Layer 5 of a small transformer language model trained on English Wikipedia (9 layers, counted from 0, width 96). Numbers have three digits each and are written without spaces.
In attention head 0, each number of a token's query is one row of weights dot the token's vector x. The head spreads its attention over the tokens so far by the softmax of query dot key.

Query weights of the head. A number n stands for (n - 500) times 0.00068.
q0: 236361391547451451368477525390466616503581531585556400454309703344348399418597563422668421446332470509347499446623542414576580569537699399375593558482462460394439446523409447527591425460590249626563545433383454465488468446401615555503404417434458510542458404359535502567480526692435378514
q1: 668678624418765461591501472739794409325655621730393419489591840519573524727181561550710681448578249596266446579499532497496409508479297478482630444620511527443424626651340316458603344480616554309620585466513346307465520473472365608556413539298615418445612638584582633559503350297380312470
q2: 418401463481414446434477516533478562364506362569574495412447415443442432479499515414588283425392488369421449438528697670658548555484612514442436480547301695573355512583368464503504511390462317618593403426565574582475579429596522615583594418447378497399527529384455616462395361620537518345
q3: 520630532578463616206552498447623564577371510586598452341522486518520413432519519433561528574645434383531546486499552691483689601467696591265309429580411649634424478634326473636620375547417414462439555369613751775518462648461556685474557511472406503414513570725464553335583446503390410714
q4: 170776684790709529232638632451489695520613524344457581461590728615483371558402624397763567653645480410517390562569533557316393843647810499283467501441432368455433627433676604399678397551588553461591692287552578462729455477560055569473347520521481595324352458550474543577466597713661230267
q5: 501601513614668471710517581550549621440421513365417538492448552759483523421543557458602575463721538399512527512486386574423597541412317721482455578437625310488547608344505277553537626418428744416434329526546423578381527525476542574503325480594609533425439669646443519482355608550611511649
q6: 424542575475561407540570489534543336505532459484639431537478454483478509466570590505523358359372549578449650505629716494566495545624631694596610321686550609446624508607624461419454539634635532430615585672296475523581440472487641472642512443463466693520568488468428524481652422459585495492
q7: 583613493612496561369459368399377419584459551458393517427697520615715478477518409476378484419606600730466540456476541310395451429779737634595516497708485686591632534469591528467623374605522728261636484522417377506460419391458491470508364654581473530534618500371500512346495499493385482595
q8: 611514463636543483462492369559684579349544430415631492438436603528297586704220319594580484658338530376556466350421524511479279403550683326488608292397493576520466535489426465558302469459396347546455489369484394501507750495430589450512615547532665395521412470577476478424529625443856616626
q9: 359497630657421608432676579622350619584466557563699386240276535592754387388436523453567565506453580418590306544762485566478579605431542510333504368410327331200447442796483511387662148497413408658317510604517214409416702587496580428314298442557733680383422549482700540621662613436587503711
q10: 731423676473608517486293607732639447631598611616365590577581402494315642503471681374380821544387482377610565592506494378466415474500571703233712395364536505184398691406384497563443290523402608370512461680451488449658584573805549427576627446363251578366304582500537571546588488536691547432
q11: 650672432582559381615459330515565579369356534485362398531670319720346895352395499155381692239604353563476403558521592416745355505842258387483322617902346423366625400612379492518523683596319564653538632381598345327605545627469686604575392292820540567421460552524715466338511559424478610552
q12: 468369549432799695410452477753399487507626385555562417478651497508363417265643489534621371667539725499459571456693651469568424603421569307594495383404415311537507421638635397352516623471297660262426474268387529635421579520470408409431402330680359619536609381621531408475418425481637724588
q13: 597570572521361452624429496569313548615413184577532468380217484442262544419622354550437744265524753805664336311319513509203490463530530317368249026478385426604786634396513394585522544432443298237245630540619526506714560425419576562503440543894405533638509634506264443522275686469307431610
q14: 451441448354471736558374325530353585474650930612568332570466646510347277448607355636397396481257470356365480571619411550514511390423619610578519583633288433581311348630494369530746462593387525663645496718553463400478561319243653463408711654733476632344530575483582313428553782586313255680
q15: 586549300705534660455520472718239679285365631332456545499410362453475602364388540513465319585575471727606529589488567589654567595481409518578601732472528569388542582737642410300328723352827681551387514545372689473666688508576547437426465536636595308508350612365343274455642435548569516401
q16: 609582591527617305613370487614584777762477518496569585249466591362460570459390494618512524526486383451419581504512404544642561749618495677479611523534304498550521662661438553674438482414441337588410514653453470512581447536393428445433434420566577488484338528257398306531496700506532350486
q17: 507414391486616582421608564570373487529372433588482549366412290705451717522538567425450414514651537666647568549536502636483523447468473506458498498386712518513493482519517600463623582459366396557432677523428625575327684418567703671431585436625515590504725543492326488501641461486415421295
q18: 320345566484705586445519417623647298599577643636534394395290607641366479745547124556558349505420491491496568583476241384448470480461611462412442594471682499453489283609562534341484374624400466562453612437356422352399630388610593585451461685363388480472556338529591398540566474420617214507
q19: 431526614498421441584449487382600532374622489546518395410545482426425366601442612479434449398349472374387532521708435610539520548482395513634457465462338487456480508581653402450463565568436417463603513502557399446402491439559511472563470524485392453466433556436540534668432532472668385431
q20: 462340583693591525472577463665377371435474618476542449529439736602398591609414435523634420445372387567459455608432260495496581469404473430293432383545331597830585274550425492511418248356551646778400326342195466539520613465516574529628569656578514275408611512309415582452654673547318333397
q21: 496521554353481519485696325545462564637614298503627282528408438472650441687479192598657451466565582535352530476516590550553584484517626244513485568635595597664410494503576491274704343597544499475427699454413409487646604381477513544644657497558460473558489431477600453321556534537424462605
q22: 644279538631623617474389302599729536438686547427548507272370355521518561454632481496466437573325507656588604299454685526591346585529481591433544222568558571525638398400486381611504500601545469471384337582633643499355473365298578404576449372421673359841362358535565469375535348497480580592
q23: 539399320510408462375445537526428406437602473534449385256594510399449588448586620474491689554469439242449595437719615578703572441376344573431529484460508517331836576516361500458442406323617392524599688558608531369498404533606457410669583426546524575605336515454526573562639364547641512426
q24: 340534644527313460576430364355582508365461404565502495536350456365524212497568509369478312425526572635472522504544522582470433379479542498572479602398351516595450406396529656613471433469443343514498556354532510685609491448501650518526342538380421372647555378453545516518582474537154442444
q25: 448365498620523519487630347537542461645270275600597548516565617473573647615632523642697563392497598766630335357759454326538371562584573570558511689519719529579663604556417229435321427484570464332332568440479551566420775255472549224708296708626286555648579504347426621292467386611719595414
q26: 658629403620699543623418547508482431609590708583666470582414378407511461623539407607756414402512317239451486561401555477402467522819572519416502569463656584564304728566604633448543466614652529331380429527456362414354449592577425501535486313492637403572486490625585355375535203528382368321
q27: 568675734390606475459606599619639460595330661684863445506510381582431601522460598714464677536538392323497512745531501392745594513684608726527228685543565606557425561484424401431646482661526617425463428664831774556732507399409619528558496367373468489366371528704518444917505424284267502500
q28: 427382674401671587490547391463497474459605695775684528494385456436297416445556438571559417469540209265672539471570707605605451502469482567714454399945549420446803722547251600525609169534496498324490508331406306317573332699468503550529689603598266710531588600298678607426554513135277451570
q29: 389236601480550503497467267452247384406265622603472324408663580726653360520284524530372401686387465453421458397476737350530582325503268354487416547471451313642576501840434479518410565612605314500537603772475563235572236281281337609491485256462512469641719601403283546503589297487514549248
q30: 544482272448622533425596493582392571598472539434628314507456617522510394471275525608333469527687609668417640870422416458475522525627320156410218384561569479649486427478429388424558376366469254523569600475732549487563332513375461768349453272631490714419424678333449551550492541346350361577
q31: 785506409559571298359157398460564690477299683290432516357480863608368495516633566440466365130532297397289553516467721450296431722268607574394566574340361442477694508628454600609141463543819491334640563551420305602375312412422380527564259668457059665763710153607334593163782559471480346412

Each question shows a short text with each token's key, already scaled and adjusted for position as the last token sees it. A number n stands for (n - 500) times 0.0061.

Then comes the last token's vector x. A number n stands for (n - 500) times 0.011.

0 " in": 706594390408445533364490202563555507519494533500502444583342467373592268483551473498504510545509
1 " T": 548469249410483488312538202546518480565516482499536560564273463358616271404499504522482482513531
2 "as": 428540216451535522336589212495560522556517505508566552528306534407621260460495501497483524580501
3 "man": 331500314487507483403496209498591479560527456589508508530347535425570291384443478545494493571538
4 "ia": 428484345485467493368537216535586473549529434549445539463267456405563297409474456525460456575513
x: 516552514451621666582587485540432578546479596445429399610515497671569566498459594489491544693489397527500473536484557299556541329496468451445497471456466421263453572442573376358678471589566588646425467464452513527201484515645573492437512629658398549294434563543509331305580555568443496495
Which token does the last token look at most? 2 "as"

0 "==": 591542371427477522295582174491541544530506476484499470568334480313511316465461455512480476515530
1 "\n": 546554346441455501297561180498507527512519503475514494548325479305518293434439489502434482514553
2 "===": 456540402453502592280559181530510556531513523460549533519287469328491285432472464516499554528519
3 "G": 374473240456476528299523210549516496501525460523495508480247461376569305442462521503509447512528
4 "re": 456483189471533404284488300484531513529502543473423528504296533486543283417475510511531457544597
x: 716554428316492656485555469657463471513430649318516699393565499567442399574445579372631625486642428374620687460331448524352518482432398476563454567597444555489472583454500390501513490516400723498288434533575574344557298686515403508472357534444478437562731545597452506587427404425543546644
Which token does the last token look at most? 3 "G"

0 ",": 605560403436445500374502267543520482524517517463487456550410433377543339468525486502485491538511
1 " 8": 537529300462494510353490229526527477503519473493541540535397498399559325483507474524459493530482
2 "-": 428540327465498484382491278527517469497523501486526561476378519385582303433487448516499504541505
3 "1": 382466281476485534362498235527524477485521475494494545479375485429562336484504469507478516530498
4 "0": 446476355484484522380478225526541462507527469513447513461363488457547338461493450506470505539502
x: 588563437545540556463467560646508596581518672442415365449527500714558518542505377504464391525478346477488390625610518447553544668467431586402550578581487509173408469495408467481481356499457553424477435657607461353437481619571506520421318449767630617391347499475628546469502572460428545572
Which token does the last token look at most, and with what share of its attention? 0 ",", with about 30%

0 "he": 659519377397509414387488221513537467570502437512530491538268505410566233475465459513485449560520
1 "il": 581504340423470490393530232521566456569514463524548518565302499406540275459458436537475469604518
2 "us": 403520303447465453383520203529568470542526445535563513529317475457575324455475451527463434593524
3 " v": 390468251452447499350521193529540460541513482478508464500238449393559266400489476556484464525525
4 "ill": 390498249469516510378527230517563478600534508510476522517334510395540291380496465598438531536520
x: 637550436470528457277522639539404606605440636322536671529486508465366508416470602590338535716610610583616499672551510371456584473379401505450679491517511438497439351320514570296491505527223484385543318392545595460472332513449293398383525437666407388520548533423465436533507505565490457609
Which token does the last token look at most? 3 " v"

0 "al": 628520358385506482399520139526576466594524458510502515555305497440542252449479462499485454627521
1 " T": 537465234388487484326527169542532470556528472502541567552242478369622247402488509533484484522529
2 "ri": 405587184428485401335569277534578483487517521508573616519266487431597280378519477511421490525537
3 "ang": 421515290447480485428597217528586463521520418533505519507263500368563276395458473539488475638548
4 "le": 379468298475509456357502220513584463569543483510442582450239471416573264399484496516435472603495
x: 566644455420648551450630437532515599566311637393431592575380490589504532390604511451518462541650307513536505384324613343364362410458461510429608513523427447367527438402476483297384320486564608507442332484384398466415431577526415351474446570721497450323457440562540344646403456474424428398
Which token does the last token look at most? 1 " T"

0 " ": 579437399378446484374527232572522456486489464514510648575391514477541316453500400588443508482502
1 "em": 590459318415422478373534260491512479576504472492536521587278498451533330355493453592476522474563
2 "p": 403490334441491501368465228538505448560506463514538528523198481439549271403494423481464406564528
3 "h": 358484319462542535392473182524524453580544467551495523528244484536555327434523523518476481611504
4 "as": 413504286476509468370562199507566497616507436499435554493330469436556346466482473510436461605520
x: 537310495643558618452731436515507454570402555322495568492450607683415730371542587524414686570417563531645564359553565434457483615497559441479473491589550411330458470510464556381663368657591643472502417392350498368539369478628583485384396473484395603332459436577336494366419595565490583630
Which token does the last token look at most? 2 "p"

0 " B": 582493382410482475369510244547529481510515478501498547566354479378565297422483515510493483529530
1 "al": 588514360437507468413530224506546457555509476495527530537369473492502369416465491477473460602529
2 "i": 446513394455467479403523253517548467546504458542549534512346496457562338397494436568464491550507
3 ",": 394526341464457537357507243543528476533519513466522581494333415367531316432525486498481489534512
4 " in": 405476318481471545377497259536543509505498525494438617480310454411557304447535488505514508541510
x: 505683551556444535414578673557541537536603684548489592656659455524492551482389689357412535512591502470536468392400438232506586571488507450562446556534575418245333480397293495446420544492537479474657430650467447613490499498536403491483463677289529536320474654498638590478412552461517540469
Which token does the last token look at most? 3 ","

0 " P": 605485335383476457344512183572521466544521470477507569598263464366595291416470503514484470525556
1 "ro": 548540277427498456339509160524577476553482512488565551550327526446574261405539464546483498544543
2 "t": 465505178419500448364512215442549470468531488553552557541366477425621262449459493538451491597486
3 "ect": 337498271462493517398476202545566444515544468528512534490261484401544328427408516507456491614534
4 "ed": 379489341471488502378509189538568491550538463537431530456262504441576278425483470520451487617500
x: 653535510461576574393563555460535447673447609319414569542490507516645686548641554458502482583527416478564369341471493443422478387562541411523494619397537487248393596445394564369491288535575473715531345538468473483315545569549492449297434487610492436178433349537409391434461623529445425495
Which token does the last token look at most? 0 " P"

0 "ial": 631530403419481477432508238532555484540524467511499476522341488442536309455472490500473483603526
1 "ist": 566532351435462492391530251516563500546526463532552495538339487448555313469468459535461470556510
2 " st": 448454278447485491411493205545532499514514507502546501542305471406558285414512498525491461509532
3 "ate": 366514355456474521344498275538538487559526450531504543482314473422542327433464477519458468581514
4 ",": 391494366484456564369512243550531471545519519459463580480324406361523305440533480493480496535507
x: 562698399534716652453530617566526547415765601536518683506586442635522566536663510416311522499395463433433452463653515485466574429466484441549553509514545554318503463548312481483576439567320522496604474440482320615500450512573467489354521558451500515186342588555628471510531603462465531498
Which token does the last token look at most? 4 ","

0 "ate": 649532364413458480379491234542547501556522452524500461545343477424555326474477482516461480574509
1 "g": 535500361421501520406492243496554493532523467526566498540304499457586264493440457512473457545501
2 "ic": 436504389450492505478490241513555498550525497529561525521292512466562271427478455529508485600522
3 " A": 393486342480476488372509242561528477582516470495495551482254492374576296410516508531477475517495
4 "re": 391482211469530472318554351510545517552490483507450577517365451461518259476536499507488498574589
x: 606617378410508483647608452485533564594395599315509752503662486666373574696446525377641676540619386455603575479498441330404367484471367371529448422547474485468546507541477325513478578679417677546461320626575545523566313565459421556503328486544452453471521442530533383556453560504608527629
Which token does the last token look at most, and with what share of its attention? 4 "re", with about 80%

0 " re": 661542270369448526277476186593526512490491520525493535568288490373562288413528501479487475519553
1 "e": 682547282404446459345565234629502473517510492494550532563308455383532310390524509534474514584594
2 "f": 433508251436475439297536270550571444425506448503569501583278461427539247412509469494492429621537
3 " ": 419410284407448496365512210583531436467512476517491416518288499472538276417511373608414501528499
4 "en": 325447126475421565241503243575523473546498522504445451463251495473531238414521450505484524514553
x: 514522327654412577399676652630416555603560730505478540454659492643514447514450559370498496615637484534485499280616600402562542442357425358464532674302660572405441497463421491476534545582352595539667526608510499500489485379405389529398431508411583538526646597506622490499461613389503552672
Which token does the last token look at most? 4 "en"

0 " \"": 580515402398442515286522231549516507542507519491505494536340481320543236401507485485461503523536
1 "t": 548475257400457497311479223514524498526521494510541558566286465383576306422482506516469481534518
2 "ir": 476496292442497495396488207504523475534542501496535518529293522382545300437425492472446503626498
3 "ed": 348510300451492498377530222523561502568527474528515556473298512411578298434486472512453499584496
4 " of": 433475325465471548373502233520551488541528515508423587473263448391563288433515517507492451574488
x: 548509502526730576399632631479535669642623624541443679624502512525594510523629576335494502529714502486520481478425516434549634502370555507578571468517449403261472463522485569518312433474588539556524458651490423615381471386653465512419403685431461463243468605660469584518514494463544521309
Which token does the last token look at most, and with what share of its attention? 0 " \"", with about 30%

0 " e": 633506356366441498266511176581541463531503480485498567583279485358554269386550511514503511544558
1 "p": 579576228386484575337465229570474413543515441513560494558296444429546282401453422477465426560575
2 "it": 366581371508524561606565155497546455548491503552566577562316519390593176422492466537469446583583
3 "he": 312496334471510439384457179509519425563521427534473535488157523425560240402461488519462439606555
4 "t": 419485213465460497335513221481583500551519488526451512452256407402594321457405459477450461635504
x: 493529327516587546529529595554562439596320443561414559442550492627450653390699529547493538549358477430421420461500370373419618545419618471505586383515477417473550788576440529478568455690416587488310268570472499528465552449319440409310460417539468574412497572701467397585504394578376585383
Which token does the last token look at most? 0 " e"

0 "t": 603530352396484497380497214480565469567546459528510495564372462433576344464446460492437459634500
1 "o": 581546347430456502375496191557556467589518433504559518532325476437587331439455463573438480599505
2 " an": 448532383429488480315534213549518479608496510500546540507157501334525250385508521516444470491518
3 " ": 445424297420445541350530242565525471522507469511497455523291480416544246420519392589407490526503
4 "ec": 407488195510469591331550151512492489564500485497461450481192459400509295414470464463471451551570
x: 541445369497495585439655659465574484507379403510524635605579427554621493539520446441407473511652572487394583476531568435397690512414561587526553529410576491466537511365410274503462453613420581424668433722517529433449367339374501555287378379465596731512608796441434408421614581303565462548
Which token does the last token look at most? 4 "ec"

0 "es": 722506329397459453375530121502599489585520439518513492569271489423572240503477483524469447633524
1 "em": 572444330412440420427513149448580497591527461500582522584267505467579263367444387604459484545535
2 "b": 379461294446506533458560062522546495504522421496562555493223497424578205428565456492479442645500
3 "l": 283491334484445473382418137473532464532556417564497563483221526478568391348406467529425487636545
4 "ing": 388494316473482489394492126559601437557537451548419554455202472433580313415492438495464485648510
x: 481572439518561697498540563571447490555425607376443552523450480496414565490629424436537386644509412529614431476378391309513527506551547463418633546587495479198437544275328568387364332592663365539459431553519464514260438498568517423369382469593459548260385491392445571481515590370436529472
Which token does the last token look at most, and with what share of its attention? 0 "es", with about 50%

0 "an": 623519427424503490403536191515586498562518461567512499547353518415570275459489454527475474573500
1 " a": 559570317413481468354499229571528484590498513503559520528238490334532282447529498529468471508504
2 "b": 475489277439487546381567154524526501522498457434564544517352496391573277396499472524453508513495
3 "ou": 371501268529514431454483208452535486508492405498524592518352469420493324455458480497415456598564
4 "t": 364499332478471529354455311482573513522525527538440628450243425404537323478510538510472504591511
x: 508594469541675524492498466599472548792480629546435747480689647498426633510652546368558573702508474531555446313526299315415511395490492475547536409489547404501517629410329487589473420586363410497589495550442404501453536517492496447139446652289408486369573428519599610637570406378412445452
Which two tokens does the last token look at most, in order? 1 " a", 2 "b"

0 "our": 622528406426480451397514245535562462531530471529504461548373505434550284453474482536484483572517
1 "is": 583551318459480524373503257525547428534527475514560504547339516444581309475491485553475478544522
2 "m": 436498376453476479429491247511557455552528450524543499513310476439546312413459468499498486586510
3 " St": 406460257487506506407503243523536469545525499503513496508309470366585273407498508516487464510522
4 "r": 455495347487476491356502232507518417550538492482445514479321557417533325404508471520485469573502
x: 654465354578459622366458469688436505537523357380291774579349366493715346589631505554428605478726518613549545667483414510551554490441326547508569576589602410392468526438472484458544417507470543454366495501499415506606367652517418601409414475476751479467470702624523637415438601377524477568
Which token does the last token look at most, and with what share of its attention? 3 " St", with about 50%

0 "ing": 649530385405473472413509191538562485548528459538512473552340489419582311458480470502467482596513
1 " it": 585503339401455471380516194569530506537518480511548501577304466427586270430460488518491490562523
2 "s": 425571374455479460403486227558520487577517496507555555499199474348525250449454491471486479581498
3 " h": 427449256437464557326498222584509501527506481490511449510199480380571335384508494549477478528531
4 "and": 402497272485451542415544207538523502529532448499471516491274450406542321397444450528463491614532
x: 586610535360468380514419693732457469530361468485489563519587532587660541416524384333438416636569471480490480412332526472406639563417432531589582544576515505521477551265555510555424404563485641492447648530354480613410516639550383617329390445630477557266499470621655538520527750454703589558
Which two tokens does the last token look at most, in order? 4 "and", 3 " h"

0 "ort": 697528352396456506431498189559564451508550476544504491569290493449589278462453488518480437575523
1 " t": 538422219378452499311487157532525476534518475522564540559256473389582292420495502540485480516507
2 "e": 471549265393471428287578248569528517540510494497575557511267465390593319382493510493450510588557
3 "et": 339504289419485517359528230478556460503519440570498561498198524444569304360464442507462437556537
4 "h": 417488312459483525353519231535568449543544434550442547469209474449587310424438483525458461605487
x: 409385422539631604507568557563550432801355605458570275596615439517597428315758385566396516649593379548574534493472602456566472511579455382416624518473514501418485558480473544569567449491374493525433496575538342503321362497542419553206416553516718554308418460637498474475525480575420559401
Which token does the last token look at most, and with what share of its attention? 1 " t", with about 50%

0 " p": 607481319369475499363473200574499467542507492485508566583259479390582338402493495493495464498556
1 "ol": 514466402456481479387470220521512432491517468507536494595285494432477309432476470502499449636627
2 "l": 459499324439437513400461222520523441529543463523559515545282510433561297374468448557462493589533
3 "in": 359488336483470515443516180495577425558512497546509542529292509461570263417501455550470475585524
4 "ated": 405491345468481500400524178528557505560536479525438566447292508387559291424493466517441498591507
x: 546523473466624503368572547452461531657513611434403609564546582577697686482616502476341499529435446448560426478439461494470433445440514436444540642434510462214475600492374536385491310489609432622563408491410500554284486557790488395417335455648455369339439559490531411277600574399459460397
Which token does the last token look at most, and with what share of its attention? 0 " p", with about 60%

0 " g": 623469259334463476297489183566515492500515513510511578601265477367576277441457503514514440497527
1 "r": 507412252378483499324471140530502425575535522454566515531290613436528313396502482555511456531512
2 "ou": 465480332494565382410416289536513474537486388515567534511318608424470285444488391594421485596612
3 "p": 320502305453454472399471198520548447520528414531505511493261473454558288382430419541514422628530
4 "s": 416505314488478488398509164477592449573534469516434514475299456426563303425484461500436484663527
x: 490388546520680637547438483675397441593444457415497675563354539634554728412488484526468364538422526641503468389570535444450531508509471364372577559503574373390518657326378443428619432592642459516306377460449378423559296665550553417272356484525491633211483493623479490523573599427446505459
Which two tokens does the last token look at most, in order? 0 " g", 1 "r"

0 " The": 644548403414482477405488232558523504600505504478500470554312483378554268459471501523514484528500
1 " d": 525451288414450533364532217550506518513502491472518550587325479379535301459472495517506480528540
2 "or": 493552324442497471374517215580515486450522499496546552559326483444562367420454445519459437566533
3 "s": 371515294462466492411487261504561465540523490516507538501298471438545333458444454509484480601548
4 "al": 423475304488507481390516215515564482560517462512461490478313501462528330413478497504496464609509
x: 509455584467556675394638453629457480520322585312497597534462488587595623618601495549538518660758399667567471436364455466487489383425535444525530541489583483481446405410266427530484547526562637605388385627205578386430536484566578473466358566612608499338369507543515365499412730598411578436
Which token does the last token look at most, and with what share of its attention? 1 " d", with about 40%

0 "h": 625495380385488520421505173552560474621525421526502515565283467444571317458464466524467436632481
1 "an": 576508372447526470450512140507581497639518455589551498553355508440544245461437427512466453615497
2 "n": 423503340434488472411538172457585426572541469526553520565250482415556237455469450517471443587527
3 "on": 348510310455496460370540200504588482543524470532503533484271526407591219408472462538446459613537
4 "'s": 399488344475487515352502196549536497621536485512442587457181448346549214413468505510491482591490
x: 595589510478646619492568565484396522509456501337447528606537484739499504468603537500429518546563484434440542296330515455604417309459591613631602455504537495274360497325361479500371424498457488529529541559383486557478532394699384424362499654545427429194427590623419412492484539463524512375
Which two tokens does the last token look at most, in order? 4 "'s", 3 "on"

0 "i": 623544372429475468399531266496562473544512467516509477535376490448562311440487474558461484573530
1 ",": 589568350435442514354500239550524476533519515460535505534368421363541319450529486499481488537514
2 " th": 452486246412482510334494324573489486497515485484541550519287494414546353458471472542490429550515
3 "is": 316518292501475481417491276540521502572500509515513533513272508412564346437430480512507505574529
4 " is": 424520318478446525424584243521526530558500506514451581527301435394536307430498493563499487490523
x: 551530644441739535482626601570598540493656465416546322477753487583563603498471536362316575460622689396465586497357430538459538425474493431524483492517449498381372434314466401485486481597382475542707458344498489602400272380631336611359323508412557546413367624627591544398511532394554543543
Which two tokens does the last token look at most, in order? 3 "is", 4 " is"

0 "u": 636521414431483498380491265534568459539518430531513506539358490454566330487474471577443468586514
1 "age": 582536354433473496398504242523574482551526450508554493527344448430532316457478490526465482588529
2 ",": 478556337446443542351510220550531478540519518456562550516336409353535300453535486497482490538505
3 " wh": 407474249440494556278514269565494486502512525481507513517256472354573332419526477514503470528534
4 "i": 405477352469459507320531304544548472523504459509453535467306451436548368387470442541419499589497
x: 514601345557407532237581434587387495671528447449604391493629461659612518419434529468492469540616505512543420635463372442466688485527514563429645456540672379407375529542584427626686397654512725567307500562563444559349509390710372551399419573500543467466623550418648469671525633611545518521
Which token does the last token look at most? 3 " wh"

0 " the": 706574365358472446359473159580525498631509522474512455549205479319537163455468491492498459556505
1 "ir": 582571352410495462351530132547542481595532495490564504556237493340540156456444472499503490655494
2 " t": 420424131397456521265529112533535488538515459521562495539201433365589261416498509540471462525515
3 "ip": 392506253454453500371485245577583425497515413480524535510197476396584255325454445553398465584547
4 "s": 419517287458461484388516137469590498600523464532429560443187419408541268445486464469425516612555
x: 439451509509726581551477481627559436665377454430530681439441555604456579467350477466362393475466479509533459308576491414389509432598369431419437635427538459397381610276451513461567336630510435495515397465553470359575342585574562437188368497522497483202449441670581599352471593418560512469
Which two tokens does the last token look at most, in order? 2 " t", 3 "ip"

0 " be": 646534458407470513327535239507531472559516530500503443583380492366517296462516501574500464497529
1 " p": 533474311401469523345489244566499469524504483473537535535255491378569355388491483508490473504539
2 "ol": 464471321481488504389466246516503440483513488504526483571281478440462331436490490489497444613612
3 "l": 389488315473445530415458243513518440521541469516514505523284500441545324378470460556464493573527
4 "in": 417478342503473515445517210496568429552511497535454528509322504467558283417499462550473482579524
x: 435605430506458700409695584690429571578603614215468595615406536523477733431656532560504636593594596664544401429598436368512639525543382404403535480542557434491386581450406349410601446534469426553442399488379398572417423513451390325520421468639629570567298541496319518522437354562483547557
Which token does the last token look at most? 1 " p"

0 "y": 663532288379493425346537211507585457586525437507522488565250481394613204467490461526471407580494
1 "st": 604478282403468460352495084547572508565520468507573524592272514447624220402490469543506467563514
2 "er": 442538338430457532370505157520573439549546483541577543524236489427578221436456460542416433635513
3 "ical": 299529323457476509417508136561582488569527484513512544488192460410563210398496474501480483642547
4 "\"": 359507297486449548337513093531545486571530455513447551451248421330573199352454470485485488576521
x: 530639540545398586490558613510495450326482533491554459581565516745611664509595435474586455653420474532461567296504550436473471367462553540633544522485485462319397604482413398499554395502420543531468467603449478590430235546651472417365580522764528521198378656449666430370538508443440467533
Which token does the last token look at most? 4 "\""

0 "her": 627543393402483463399496212544553458577534464532495469573331475424577248458460480505465444618484
1 " d": 531436239393444525339522164559510505501511499476517571609298468382535278465459479520494474539551
2 "ec": 449492170461483470387503151552497495487509493484570535564244445500529343498454483491491405587596
3 "is": 345480173486506562369509183501550403523545484515526517549283523453550358455502493554416511562549
4 "ion": 397499335487463521376513189531559461514534433512446550472257436407550280403448491535477488599529
x: 559644422525461524594476601613604501514414685484474408632478533702629639556507397472506475582466558467560533340555466461393490354457538453543407500561553401433433533455352521586618480656436525533521507646444484551231418630561486509307443577697602429109382445537517372555567453538449510541
Which token does the last token look at most? 1 " d"

0 ",": 655589357405420500315502156563529473536525525446480435574368401319564263453537479503478486556517
1 " with": 579557269380453473328508170570539511551520516484580519549288469351600274441523481505530467551476
2 " a": 407552299427468469322488190591520480584496517512564566497154502310521257405535485537469467515508
3 "c": 363506170457464654288543145506501530528498478449544518498289415461590194512469471540441458460523
4 "c": 407473193494438607546524105486500542546516508453434442477265395509595274548467426571420497514518
x: 427482432504520408356408637472615488509505619506420625281515515588471630445508420459251551613511575519220474524539328482353679686437442445607550609487659426376581569456486359383589417444427589569396412520467483583493483395462420613162497443494615592547543519518180554441549543500532484387
Which token does the last token look at most? 2 " a"

0 " r": 598478338365465474345478191555505479532504526466500584606293496364552315421477506508522474495566
1 "ed": 625496182406491528329495239534513483510546486528542527560330534389592310437501489543478493582502
2 ",": 461569355444439538342513179555537455530527525458571560527318406340528274442536472500478474557520
3 " or": 315513309423443501324503188545526488541534501496501565503305440413541315407495471578492481567498
4 " y": 452455219454485528331540224556544443503532493497480423468203470342521309407507489505492450557495
x: 469593455427522568507603518585410643499367703464553451516598402692613540545749550506537469526689542426546504717430459453338501456387374600530461514569471441519406460459330572481530472583434475490576722385503541490444333450586524518422509555425631509486507776685520571652500621588557502417
Which token does the last token look at most? 3 " or"

0 "-": 612572266382482445310516182590512462511518520454514502541321508329602201421480449495490481534527
1 "6": 565520214435488531278478125526535471489519455500570593557317482382598221488530451494440507535511
2 "0": 375506247443479524331450085551549434516537461535567547505327489425578237462493419507473505559510
3 " m": 361444185416490460298494139494547475549518488508496440485195485407528264377489466507513510546547
4 "m": 437498287465522416419458145494552453558541440545418556461218487414489249375463434512541498551543
x: 467484545407522360522588518709457563511369501683551533493465486680660410469571548465313709518551482609438581517496453490386416416439341600506529648560484472374309385400437471511544416561461586430303540620512394419377298585372411433382348488579466406404308545504406605371613584404519460494
Which token does the last token look at most, and with what share of its attention? 2 "0", with about 50%

0 "ur": 606526387424489494419501268526566451532531489521504481544368535428549290504486456550465466580505
1 "ing": 557533348426472487410494246529558490541527473529562502523346488431567337470485468505473493588504
2 " the": 421542375445487486404484268552514494594507519486558547501242488377521260460480493498502471537503
3 " M": 422463249465498517332538234525533491550517492479508475511282465383559314412481500506490500531525
4 "ay": 399478403486475538360527394502528481540535478548446653475373485407599301407493463528409538536524
x: 528617493647549581323583514349651493634412582683420477690764558477350588305334550537522678493591502412538582584465589372502504408542331503339532527458656482419468771393555511643528558537416550510532467525421480543512512499487429499456440324691567586196509380482313449463445524404558460543
Which token does the last token look at most? 3 " M"

0 "t": 582524382417487498405498272484551476554537467522508496551399469447560376472457468494450467606500
1 "a": 548520378433489494408487292544555455563524442543543520516385476460549379440473466516443471600499
2 "il": 443505368452484508384502287507565460568522467536558520521330496445530333442465448534462483566520
3 "\"": 385523334476470511390509219514534487546521464512517536486338449386550308409459479489487481547513
4 ".": 453485328504481547317500206476515509544506479466475566477354496307529331408502459495499459519524
x: 618681434298352622416607618553573631486606593672547609476515603415576664474666407518511514546479342438536525491581547491616549380474502585630482542606491459317513501310370405502715484517339516543685426466429459475591337478509525357357600490496593489346515703634660520314507568499510484509
Which token does the last token look at most? 4 "."

0 " in": 696590395412448532371490216559552507518495532500502447579350469379587280484549474498504510543509
1 " O": 520495285430463456329562230585521468531508462488541560547268480358594320411520531508452459519534
2 "ct": 433519267435504579403507219503542478541526511542578567517334503416611293415457491480513532574526
3 "o": 356503330502487496398568239545532466595532449524507589526332528445611395420494458610442475583507
4 "ber": 365469429504447562340495292504548483497556485522429654464357429437619305431489508530438545551500
x: 594592426692701617483433566405696532544483660560362564495685567500382645432457505329574554514469541429478588465429532427491499441511452411386487535482688541412494713386417523549587561412485470556478482507411543610453539638501480489295585568713627658120524250441370386567448504449466455493
Which token does the last token look at most, and with what share of its attention? 2 "ct", with about 50%